Layer 6 of a small transformer language model trained on English Wikipedia (10 layers, counted from 0, width 128).
A neuron's activation on a vector x is GELU(weights . x + bias), where the dot is the dot product.

Input weights of the MLP neurons that the questions are about. A number n stands for (n - 128) times 0.0053.
n35 (bias -0.051): 143, 81, 155, 170, 137, 136, 153, 89, 206, 133, 101, 125, 83, 106, 68, 187, 104, 94, 42, 135, 162, 84, 123, 149, 138, 177, 163, 128, 91, 114, 78, 142, 178, 133, 196, 170, 128, 99, 185, 129, 85, 108, 100, 153, 82, 143, 111, 123, 196, 164, 148, 106, 93, 140, 145, 138, 71, 154, 157, 129, 131, 143, 124, 146, 91, 62, 182, 112, 74, 99, 181, 126, 118, 119, 168, 161, 83, 148, 140, 132, 132, 135, 169, 170, 141, 149, 189, 140, 98, 105, 133, 105, 120, 195, 112, 57, 111, 96, 89, 71, 157, 101, 104, 88, 93, 141, 85, 139, 130, 75, 156, 172, 166, 79, 157, 76, 125, 153, 64, 130, 166, 129, 122, 155, 178, 62, 110, 139
n140 (bias -0.062): 171, 101, 134, 155, 106, 58, 106, 133, 117, 114, 87, 104, 137, 138, 194, 64, 145, 126, 163, 122, 108, 131, 126, 150, 119, 104, 161, 121, 182, 121, 124, 218, 104, 93, 105, 186, 147, 144, 121, 175, 126, 111, 112, 98, 130, 90, 24, 137, 80, 112, 83, 119, 138, 129, 124, 146, 118, 129, 109, 99, 158, 139, 149, 96, 133, 103, 114, 122, 95, 141, 198, 145, 176, 99, 172, 128, 147, 206, 121, 145, 63, 141, 100, 108, 125, 140, 148, 151, 104, 97, 121, 170, 115, 91, 48, 80, 109, 124, 125, 125, 165, 174, 146, 117, 162, 147, 122, 100, 139, 106, 111, 109, 144, 154, 104, 157, 135, 105, 145, 127, 106, 87, 177, 131, 212, 84, 64, 141
n148 (bias -0.033): 178, 127, 99, 126, 90, 121, 88, 182, 132, 51, 140, 128, 147, 115, 127, 84, 174, 88, 120, 157, 135, 146, 105, 115, 158, 143, 117, 134, 118, 143, 117, 109, 100, 92, 101, 92, 171, 141, 54, 118, 128, 136, 136, 186, 85, 127, 100, 179, 148, 94, 49, 74, 88, 154, 152, 135, 138, 138, 62, 187, 98, 162, 131, 114, 196, 117, 133, 120, 79, 169, 152, 111, 94, 158, 129, 138, 70, 144, 152, 104, 148, 115, 122, 136, 147, 118, 113, 171, 138, 145, 145, 152, 175, 67, 164, 129, 104, 96, 114, 129, 125, 154, 95, 124, 58, 142, 114, 143, 106, 171, 170, 147, 139, 145, 116, 65, 155, 117, 193, 100, 182, 64, 138, 185, 102, 249, 175, 102
n150 (bias -0.084): 172, 112, 190, 111, 158, 111, 64, 108, 162, 160, 114, 138, 129, 129, 116, 88, 128, 135, 116, 182, 176, 136, 97, 155, 121, 61, 87, 119, 140, 128, 151, 128, 168, 136, 183, 123, 119, 157, 160, 116, 102, 111, 114, 114, 92, 155, 202, 168, 160, 39, 128, 131, 168, 164, 221, 137, 124, 85, 110, 107, 102, 98, 110, 83, 149, 102, 166, 177, 103, 151, 159, 134, 91, 102, 187, 147, 106, 169, 127, 150, 119, 90, 91, 136, 115, 153, 168, 126, 133, 140, 128, 144, 193, 80, 111, 83, 121, 147, 143, 92, 43, 102, 140, 131, 127, 172, 127, 49, 167, 157, 129, 97, 142, 73, 164, 55, 110, 130, 99, 113, 134, 141, 147, 154, 171, 131, 73, 73
n184 (bias -0.053): 118, 138, 104, 98, 103, 183, 173, 51, 113, 135, 204, 141, 60, 125, 97, 143, 127, 115, 156, 152, 167, 120, 110, 184, 102, 104, 103, 158, 106, 145, 123, 120, 98, 120, 40, 108, 160, 101, 93, 84, 92, 69, 64, 126, 83, 121, 154, 153, 139, 124, 132, 183, 125, 148, 119, 138, 108, 121, 131, 57, 84, 122, 134, 145, 129, 124, 133, 146, 107, 188, 120, 124, 107, 152, 172, 163, 151, 74, 187, 137, 128, 100, 125, 116, 129, 102, 150, 151, 163, 129, 97, 104, 133, 169, 186, 41, 131, 69, 132, 110, 111, 153, 107, 149, 67, 119, 163, 160, 134, 133, 149, 188, 113, 174, 88, 121, 150, 134, 150, 116, 83, 171, 118, 125, 110, 120, 140, 216
n206 (bias -0.030): 109, 89, 116, 66, 165, 89, 150, 141, 174, 143, 104, 154, 89, 127, 91, 123, 179, 123, 70, 127, 147, 156, 142, 98, 131, 129, 157, 120, 119, 112, 122, 40, 108, 145, 133, 118, 104, 99, 119, 103, 190, 37, 86, 97, 69, 139, 167, 149, 148, 106, 175, 99, 134, 138, 125, 154, 152, 133, 116, 103, 99, 136, 72, 147, 83, 168, 151, 158, 176, 175, 125, 153, 106, 115, 106, 83, 127, 161, 127, 105, 114, 110, 186, 193, 120, 116, 154, 166, 199, 182, 113, 129, 121, 168, 97, 116, 169, 143, 152, 80, 107, 179, 116, 154, 123, 72, 139, 186, 79, 153, 100, 173, 92, 165, 115, 143, 167, 95, 100, 141, 136, 141, 131, 104, 109, 177, 87, 72
n220 (bias -0.065): 135, 128, 159, 167, 144, 143, 116, 175, 83, 84, 126, 125, 104, 168, 70, 119, 102, 204, 147, 121, 141, 126, 116, 134, 120, 110, 152, 138, 88, 131, 155, 164, 102, 129, 146, 121, 95, 71, 144, 106, 118, 133, 152, 165, 156, 116, 110, 197, 60, 125, 109, 103, 171, 103, 111, 130, 98, 55, 51, 130, 81, 147, 151, 140, 133, 140, 117, 187, 100, 76, 65, 134, 108, 116, 184, 192, 92, 164, 100, 97, 166, 87, 130, 79, 120, 178, 128, 149, 130, 144, 164, 172, 127, 137, 116, 153, 104, 59, 153, 124, 96, 136, 139, 149, 172, 136, 134, 140, 112, 170, 154, 170, 131, 88, 110, 108, 133, 183, 143, 101, 131, 107, 122, 117, 130, 115, 182, 125
n278 (bias -0.075): 27, 151, 87, 136, 109, 130, 141, 126, 144, 132, 135, 74, 123, 116, 85, 45, 167, 107, 103, 163, 103, 158, 189, 142, 119, 149, 155, 138, 133, 128, 112, 98, 121, 136, 105, 143, 108, 90, 138, 109, 98, 90, 119, 112, 182, 108, 134, 84, 126, 176, 126, 130, 72, 129, 146, 162, 98, 112, 162, 130, 151, 58, 145, 174, 167, 128, 127, 143, 115, 165, 193, 152, 96, 43, 163, 105, 161, 178, 107, 92, 138, 140, 138, 27, 86, 119, 149, 243, 148, 132, 79, 133, 161, 127, 108, 74, 148, 98, 85, 127, 160, 128, 59, 141, 98, 158, 123, 171, 82, 155, 139, 172, 139, 112, 123, 162, 138, 145, 154, 109, 152, 120, 122, 164, 128, 206, 128, 180
n436 (bias -0.084): 106, 144, 131, 213, 117, 49, 81, 69, 143, 137, 124, 180, 193, 179, 176, 122, 143, 125, 184, 116, 176, 122, 160, 76, 96, 77, 134, 100, 110, 166, 101, 171, 113, 136, 132, 145, 83, 163, 109, 45, 43, 185, 177, 78, 79, 145, 102, 148, 158, 185, 106, 128, 104, 153, 205, 180, 104, 163, 115, 150, 132, 158, 91, 171, 132, 118, 131, 196, 150, 168, 106, 160, 131, 134, 105, 141, 119, 110, 142, 117, 133, 110, 149, 101, 116, 144, 142, 137, 104, 67, 108, 127, 142, 183, 75, 152, 86, 163, 128, 112, 93, 105, 92, 140, 40, 127, 118, 140, 104, 118, 88, 67, 110, 117, 173, 103, 98, 111, 162, 109, 149, 146, 112, 170, 140, 98, 124, 175
n508 (bias -0.043): 135, 90, 122, 92, 114, 99, 54, 131, 156, 93, 99, 143, 127, 184, 131, 81, 116, 88, 81, 117, 97, 119, 152, 121, 135, 144, 144, 189, 151, 116, 112, 162, 231, 92, 101, 185, 130, 124, 70, 141, 165, 147, 129, 51, 181, 165, 164, 96, 145, 128, 183, 131, 95, 192, 185, 114, 152, 125, 83, 131, 180, 70, 159, 167, 164, 141, 143, 93, 104, 55, 111, 140, 138, 155, 123, 106, 124, 58, 140, 155, 127, 153, 126, 198, 169, 48, 55, 123, 57, 167, 127, 140, 134, 120, 139, 72, 168, 108, 68, 99, 125, 127, 131, 134, 147, 120, 178, 139, 139, 153, 98, 175, 186, 142, 79, 126, 201, 136, 114, 107, 102, 82, 167, 84, 76, 144, 100, 206

Each question shows a token from some text and the vector x that enters the MLP there. A number n stands for (n - 128) times 0.046.

"2": 160, 148, 141, 124, 67, 88, 166, 127, 115, 96, 148, 103, 109, 132, 119, 116, 114, 126, 142, 127, 95, 136, 105, 158, 139, 125, 100, 133, 124, 204, 145, 144, 118, 111, 110, 134, 141, 167, 131, 143, 143, 161, 138, 173, 134, 129, 134, 109, 92, 157, 97, 136, 171, 141, 115, 117, 126, 164, 153, 93, 128, 98, 58, 78, 121, 126, 106, 139, 122, 138, 111, 147, 147, 98, 104, 117, 156, 91, 105, 181, 90, 171, 177, 155, 123, 63, 143, 122, 118, 112, 151, 96, 117, 124, 161, 141, 128, 170, 90, 166, 124, 125, 147, 116, 129, 89, 143, 113, 187, 115, 172, 154, 114, 131, 120, 118, 132, 123, 158, 111, 145, 140, 52, 97, 145, 121, 104, 128
The neuron with the highest activation: n184

" the": 134, 123, 158, 142, 70, 125, 119, 107, 124, 121, 119, 92, 136, 160, 153, 101, 148, 115, 162, 118, 130, 142, 161, 160, 164, 102, 128, 126, 129, 157, 165, 135, 129, 109, 130, 162, 149, 173, 132, 143, 151, 142, 126, 144, 176, 117, 132, 126, 103, 140, 114, 104, 156, 140, 106, 115, 114, 158, 158, 111, 148, 106, 72, 109, 139, 107, 106, 108, 141, 145, 121, 151, 121, 112, 117, 134, 118, 117, 118, 129, 95, 162, 151, 141, 136, 129, 100, 82, 121, 126, 104, 132, 116, 94, 144, 118, 132, 162, 92, 142, 155, 121, 98, 108, 122, 70, 132, 116, 132, 117, 239, 133, 107, 112, 105, 111, 137, 133, 164, 122, 92, 123, 95, 114, 110, 122, 136, 102
Which three neurons fire most, strongest first? n140, n508, n148

"ody": 146, 106, 125, 113, 128, 104, 186, 92, 105, 94, 187, 106, 92, 113, 138, 139, 150, 113, 143, 137, 115, 182, 138, 169, 151, 127, 135, 135, 122, 165, 172, 144, 119, 120, 126, 105, 149, 141, 163, 136, 135, 148, 130, 172, 148, 146, 145, 122, 100, 151, 112, 139, 189, 89, 94, 105, 125, 151, 149, 116, 129, 72, 77, 85, 122, 147, 121, 112, 154, 94, 124, 138, 145, 120, 89, 124, 147, 132, 110, 137, 128, 171, 149, 130, 170, 57, 123, 88, 136, 139, 153, 130, 142, 119, 155, 120, 90, 123, 100, 140, 105, 128, 131, 103, 142, 107, 135, 146, 109, 154, 176, 118, 107, 135, 156, 111, 135, 116, 168, 122, 111, 137, 75, 141, 68, 113, 100, 73
The neuron with the highest activation: n184

"ud": 155, 126, 125, 109, 90, 94, 172, 85, 130, 134, 156, 137, 115, 114, 156, 74, 129, 154, 108, 131, 124, 174, 135, 160, 143, 132, 141, 116, 136, 148, 150, 99, 128, 101, 130, 115, 115, 163, 147, 115, 177, 186, 133, 151, 146, 161, 139, 92, 116, 152, 153, 109, 123, 130, 111, 96, 133, 135, 151, 131, 171, 56, 85, 104, 144, 86, 127, 118, 148, 71, 113, 146, 138, 107, 114, 115, 100, 83, 110, 134, 139, 150, 206, 110, 137, 114, 176, 92, 124, 104, 120, 138, 144, 149, 130, 138, 157, 162, 107, 173, 121, 108, 78, 117, 107, 97, 134, 120, 151, 135, 164, 142, 158, 134, 123, 123, 130, 127, 152, 145, 96, 125, 57, 157, 134, 113, 103, 80
The neuron with the highest activation: n508

" ch": 130, 125, 140, 163, 103, 113, 174, 79, 129, 101, 141, 81, 159, 140, 90, 104, 134, 133, 115, 149, 125, 131, 88, 168, 171, 124, 108, 117, 123, 168, 178, 109, 121, 135, 133, 160, 115, 142, 141, 156, 109, 192, 151, 149, 135, 148, 136, 138, 82, 177, 114, 134, 177, 130, 102, 107, 133, 167, 122, 151, 163, 74, 88, 79, 155, 103, 114, 96, 102, 106, 112, 119, 118, 97, 97, 117, 119, 98, 90, 127, 113, 141, 138, 121, 143, 146, 144, 109, 145, 126, 122, 126, 94, 135, 179, 152, 117, 189, 82, 155, 142, 155, 127, 133, 128, 114, 131, 90, 153, 135, 170, 139, 94, 150, 139, 133, 131, 110, 139, 130, 122, 125, 64, 127, 109, 157, 111, 80
The neuron with the highest activation: n148

" O": 132, 145, 151, 121, 67, 107, 146, 105, 90, 91, 133, 101, 141, 148, 144, 137, 163, 111, 127, 128, 116, 161, 128, 154, 148, 118, 113, 170, 125, 160, 143, 127, 134, 116, 82, 119, 147, 173, 122, 117, 153, 106, 130, 157, 167, 125, 191, 154, 64, 155, 124, 98, 167, 122, 130, 88, 129, 160, 139, 124, 142, 91, 74, 133, 132, 135, 116, 120, 134, 113, 113, 146, 134, 98, 122, 141, 127, 89, 137, 159, 86, 159, 142, 154, 180, 118, 115, 119, 144, 134, 125, 119, 142, 104, 121, 140, 109, 191, 118, 146, 124, 123, 98, 136, 117, 71, 124, 101, 149, 111, 189, 154, 101, 118, 102, 113, 123, 140, 149, 131, 139, 123, 36, 142, 115, 145, 96, 119
The neuron with the highest activation: n148

" o": 130, 122, 165, 129, 94, 134, 156, 100, 101, 103, 131, 84, 150, 152, 126, 108, 154, 120, 143, 129, 121, 154, 120, 138, 119, 104, 128, 165, 160, 192, 159, 123, 129, 121, 109, 109, 130, 173, 143, 126, 127, 118, 127, 162, 161, 139, 173, 148, 87, 134, 119, 126, 167, 107, 120, 78, 110, 156, 127, 141, 154, 108, 60, 116, 142, 133, 92, 97, 133, 143, 140, 123, 145, 92, 92, 149, 120, 100, 134, 139, 100, 184, 144, 136, 166, 119, 134, 95, 129, 150, 120, 83, 142, 143, 154, 139, 96, 177, 123, 138, 126, 100, 105, 144, 106, 91, 106, 106, 150, 126, 184, 167, 96, 123, 105, 133, 118, 132, 162, 125, 121, 124, 19, 142, 100, 139, 102, 137
The most active neuron and its activation: n184, at about 1.5

"N": 148, 112, 183, 127, 110, 77, 124, 82, 89, 131, 144, 103, 110, 134, 115, 100, 163, 145, 145, 127, 151, 153, 149, 148, 135, 152, 106, 93, 128, 189, 135, 133, 125, 137, 118, 117, 96, 169, 148, 123, 129, 195, 140, 145, 110, 133, 142, 143, 88, 168, 137, 88, 166, 119, 100, 132, 158, 127, 141, 115, 173, 83, 81, 112, 125, 129, 122, 141, 140, 100, 91, 165, 131, 85, 97, 136, 125, 84, 92, 122, 127, 193, 184, 115, 164, 139, 154, 101, 119, 123, 125, 98, 91, 146, 94, 126, 144, 185, 141, 153, 104, 127, 118, 133, 150, 124, 109, 118, 161, 137, 164, 144, 101, 109, 148, 110, 159, 146, 109, 122, 110, 128, 48, 147, 111, 124, 131, 86
The two highest activations, in order: n436, n220

" sl": 103, 112, 161, 134, 89, 120, 141, 117, 142, 107, 141, 81, 146, 112, 115, 100, 161, 118, 122, 141, 110, 157, 138, 195, 145, 159, 117, 121, 135, 135, 159, 118, 143, 118, 138, 145, 119, 184, 152, 106, 132, 159, 134, 131, 148, 128, 139, 106, 106, 151, 91, 145, 168, 138, 109, 96, 151, 155, 144, 154, 187, 64, 72, 80, 151, 104, 103, 93, 115, 109, 147, 183, 164, 124, 73, 143, 119, 122, 113, 117, 123, 158, 150, 123, 134, 118, 149, 104, 145, 138, 85, 117, 137, 148, 134, 128, 114, 173, 110, 141, 134, 114, 127, 113, 100, 119, 83, 102, 129, 155, 186, 164, 128, 133, 130, 147, 140, 97, 101, 114, 127, 114, 43, 139, 107, 142, 123, 79
The neuron with the highest activation: n278

"==": 134, 125, 157, 146, 109, 103, 148, 96, 97, 112, 145, 102, 147, 117, 103, 113, 142, 114, 141, 141, 100, 153, 154, 170, 117, 138, 115, 106, 143, 147, 151, 147, 149, 117, 136, 125, 117, 163, 165, 147, 101, 121, 141, 177, 164, 132, 119, 115, 88, 157, 105, 102, 143, 158, 98, 81, 133, 165, 158, 131, 130, 91, 50, 106, 149, 112, 90, 135, 102, 133, 104, 145, 112, 131, 97, 120, 134, 146, 97, 126, 125, 188, 177, 140, 116, 154, 148, 101, 122, 117, 135, 120, 122, 148, 148, 94, 146, 152, 122, 159, 130, 115, 116, 114, 136, 135, 132, 121, 153, 136, 210, 132, 94, 95, 145, 117, 98, 162, 148, 116, 106, 99, 65, 118, 138, 100, 117, 108
Which three neurons fire most, strongest first? n35, n278, n140

"H": 118, 139, 150, 148, 106, 120, 143, 91, 97, 97, 154, 115, 123, 126, 122, 91, 154, 129, 121, 104, 139, 165, 116, 157, 135, 150, 97, 148, 111, 177, 137, 169, 132, 121, 120, 141, 124, 132, 139, 102, 119, 180, 139, 149, 141, 162, 134, 140, 99, 173, 128, 99, 177, 151, 103, 125, 139, 139, 140, 127, 151, 36, 78, 102, 152, 147, 120, 148, 147, 93, 80, 164, 134, 126, 108, 153, 112, 111, 102, 98, 100, 173, 161, 140, 174, 147, 167, 99, 117, 98, 140, 102, 85, 138, 106, 127, 119, 198, 91, 126, 158, 135, 80, 99, 123, 122, 117, 125, 125, 128, 166, 189, 107, 89, 130, 109, 136, 134, 106, 132, 126, 130, 56, 147, 123, 130, 120, 124
Which three neurons fire most, strongest first? n436, n35, n220

" over": 150, 150, 163, 137, 60, 128, 167, 107, 96, 83, 126, 77, 126, 126, 164, 115, 153, 137, 159, 173, 124, 142, 116, 122, 149, 131, 121, 135, 90, 166, 160, 124, 137, 119, 108, 160, 139, 193, 102, 145, 116, 116, 91, 140, 156, 127, 165, 132, 128, 158, 103, 130, 153, 98, 85, 104, 154, 171, 171, 147, 132, 48, 84, 86, 135, 148, 90, 123, 93, 135, 160, 158, 115, 109, 92, 95, 130, 111, 105, 113, 133, 146, 157, 113, 147, 117, 146, 88, 116, 110, 117, 140, 127, 147, 128, 126, 119, 158, 103, 138, 173, 116, 154, 132, 149, 109, 128, 106, 135, 171, 192, 150, 113, 119, 126, 120, 118, 102, 125, 141, 119, 104, 70, 123, 152, 130, 110, 99
Which three neurons fire most, strongest first? n140, n278, n148

"6": 155, 129, 135, 113, 87, 114, 165, 113, 117, 113, 173, 145, 108, 128, 120, 83, 128, 102, 151, 134, 104, 138, 115, 179, 103, 138, 113, 120, 117, 157, 156, 129, 120, 133, 136, 113, 142, 174, 157, 129, 140, 153, 105, 156, 129, 111, 150, 122, 78, 163, 98, 121, 196, 125, 96, 82, 129, 162, 155, 124, 134, 73, 60, 77, 121, 123, 119, 134, 128, 148, 99, 141, 129, 132, 115, 128, 125, 136, 123, 158, 123, 193, 178, 154, 144, 106, 154, 113, 129, 140, 109, 97, 104, 139, 155, 145, 118, 169, 96, 167, 108, 131, 121, 104, 135, 101, 158, 122, 149, 109, 200, 136, 93, 131, 126, 124, 134, 134, 117, 123, 139, 111, 61, 142, 115, 126, 100, 100
The most active neuron and its activation: n184, at about 1.1

" feat": 122, 124, 143, 122, 116, 135, 129, 103, 115, 130, 136, 91, 134, 116, 99, 107, 164, 129, 132, 113, 154, 163, 151, 148, 138, 114, 93, 113, 141, 166, 177, 120, 119, 117, 98, 123, 134, 192, 132, 115, 152, 107, 142, 179, 131, 168, 128, 124, 108, 135, 142, 115, 187, 136, 110, 102, 127, 160, 143, 143, 151, 71, 60, 106, 132, 99, 69, 104, 103, 129, 117, 158, 143, 104, 94, 103, 129, 138, 124, 144, 119, 158, 159, 138, 122, 135, 125, 87, 117, 157, 153, 83, 102, 129, 184, 142, 170, 202, 167, 128, 118, 109, 86, 143, 113, 105, 140, 133, 183, 112, 166, 162, 98, 129, 142, 99, 136, 115, 120, 118, 143, 132, 61, 121, 127, 113, 100, 76
The neuron with the highest activation: n206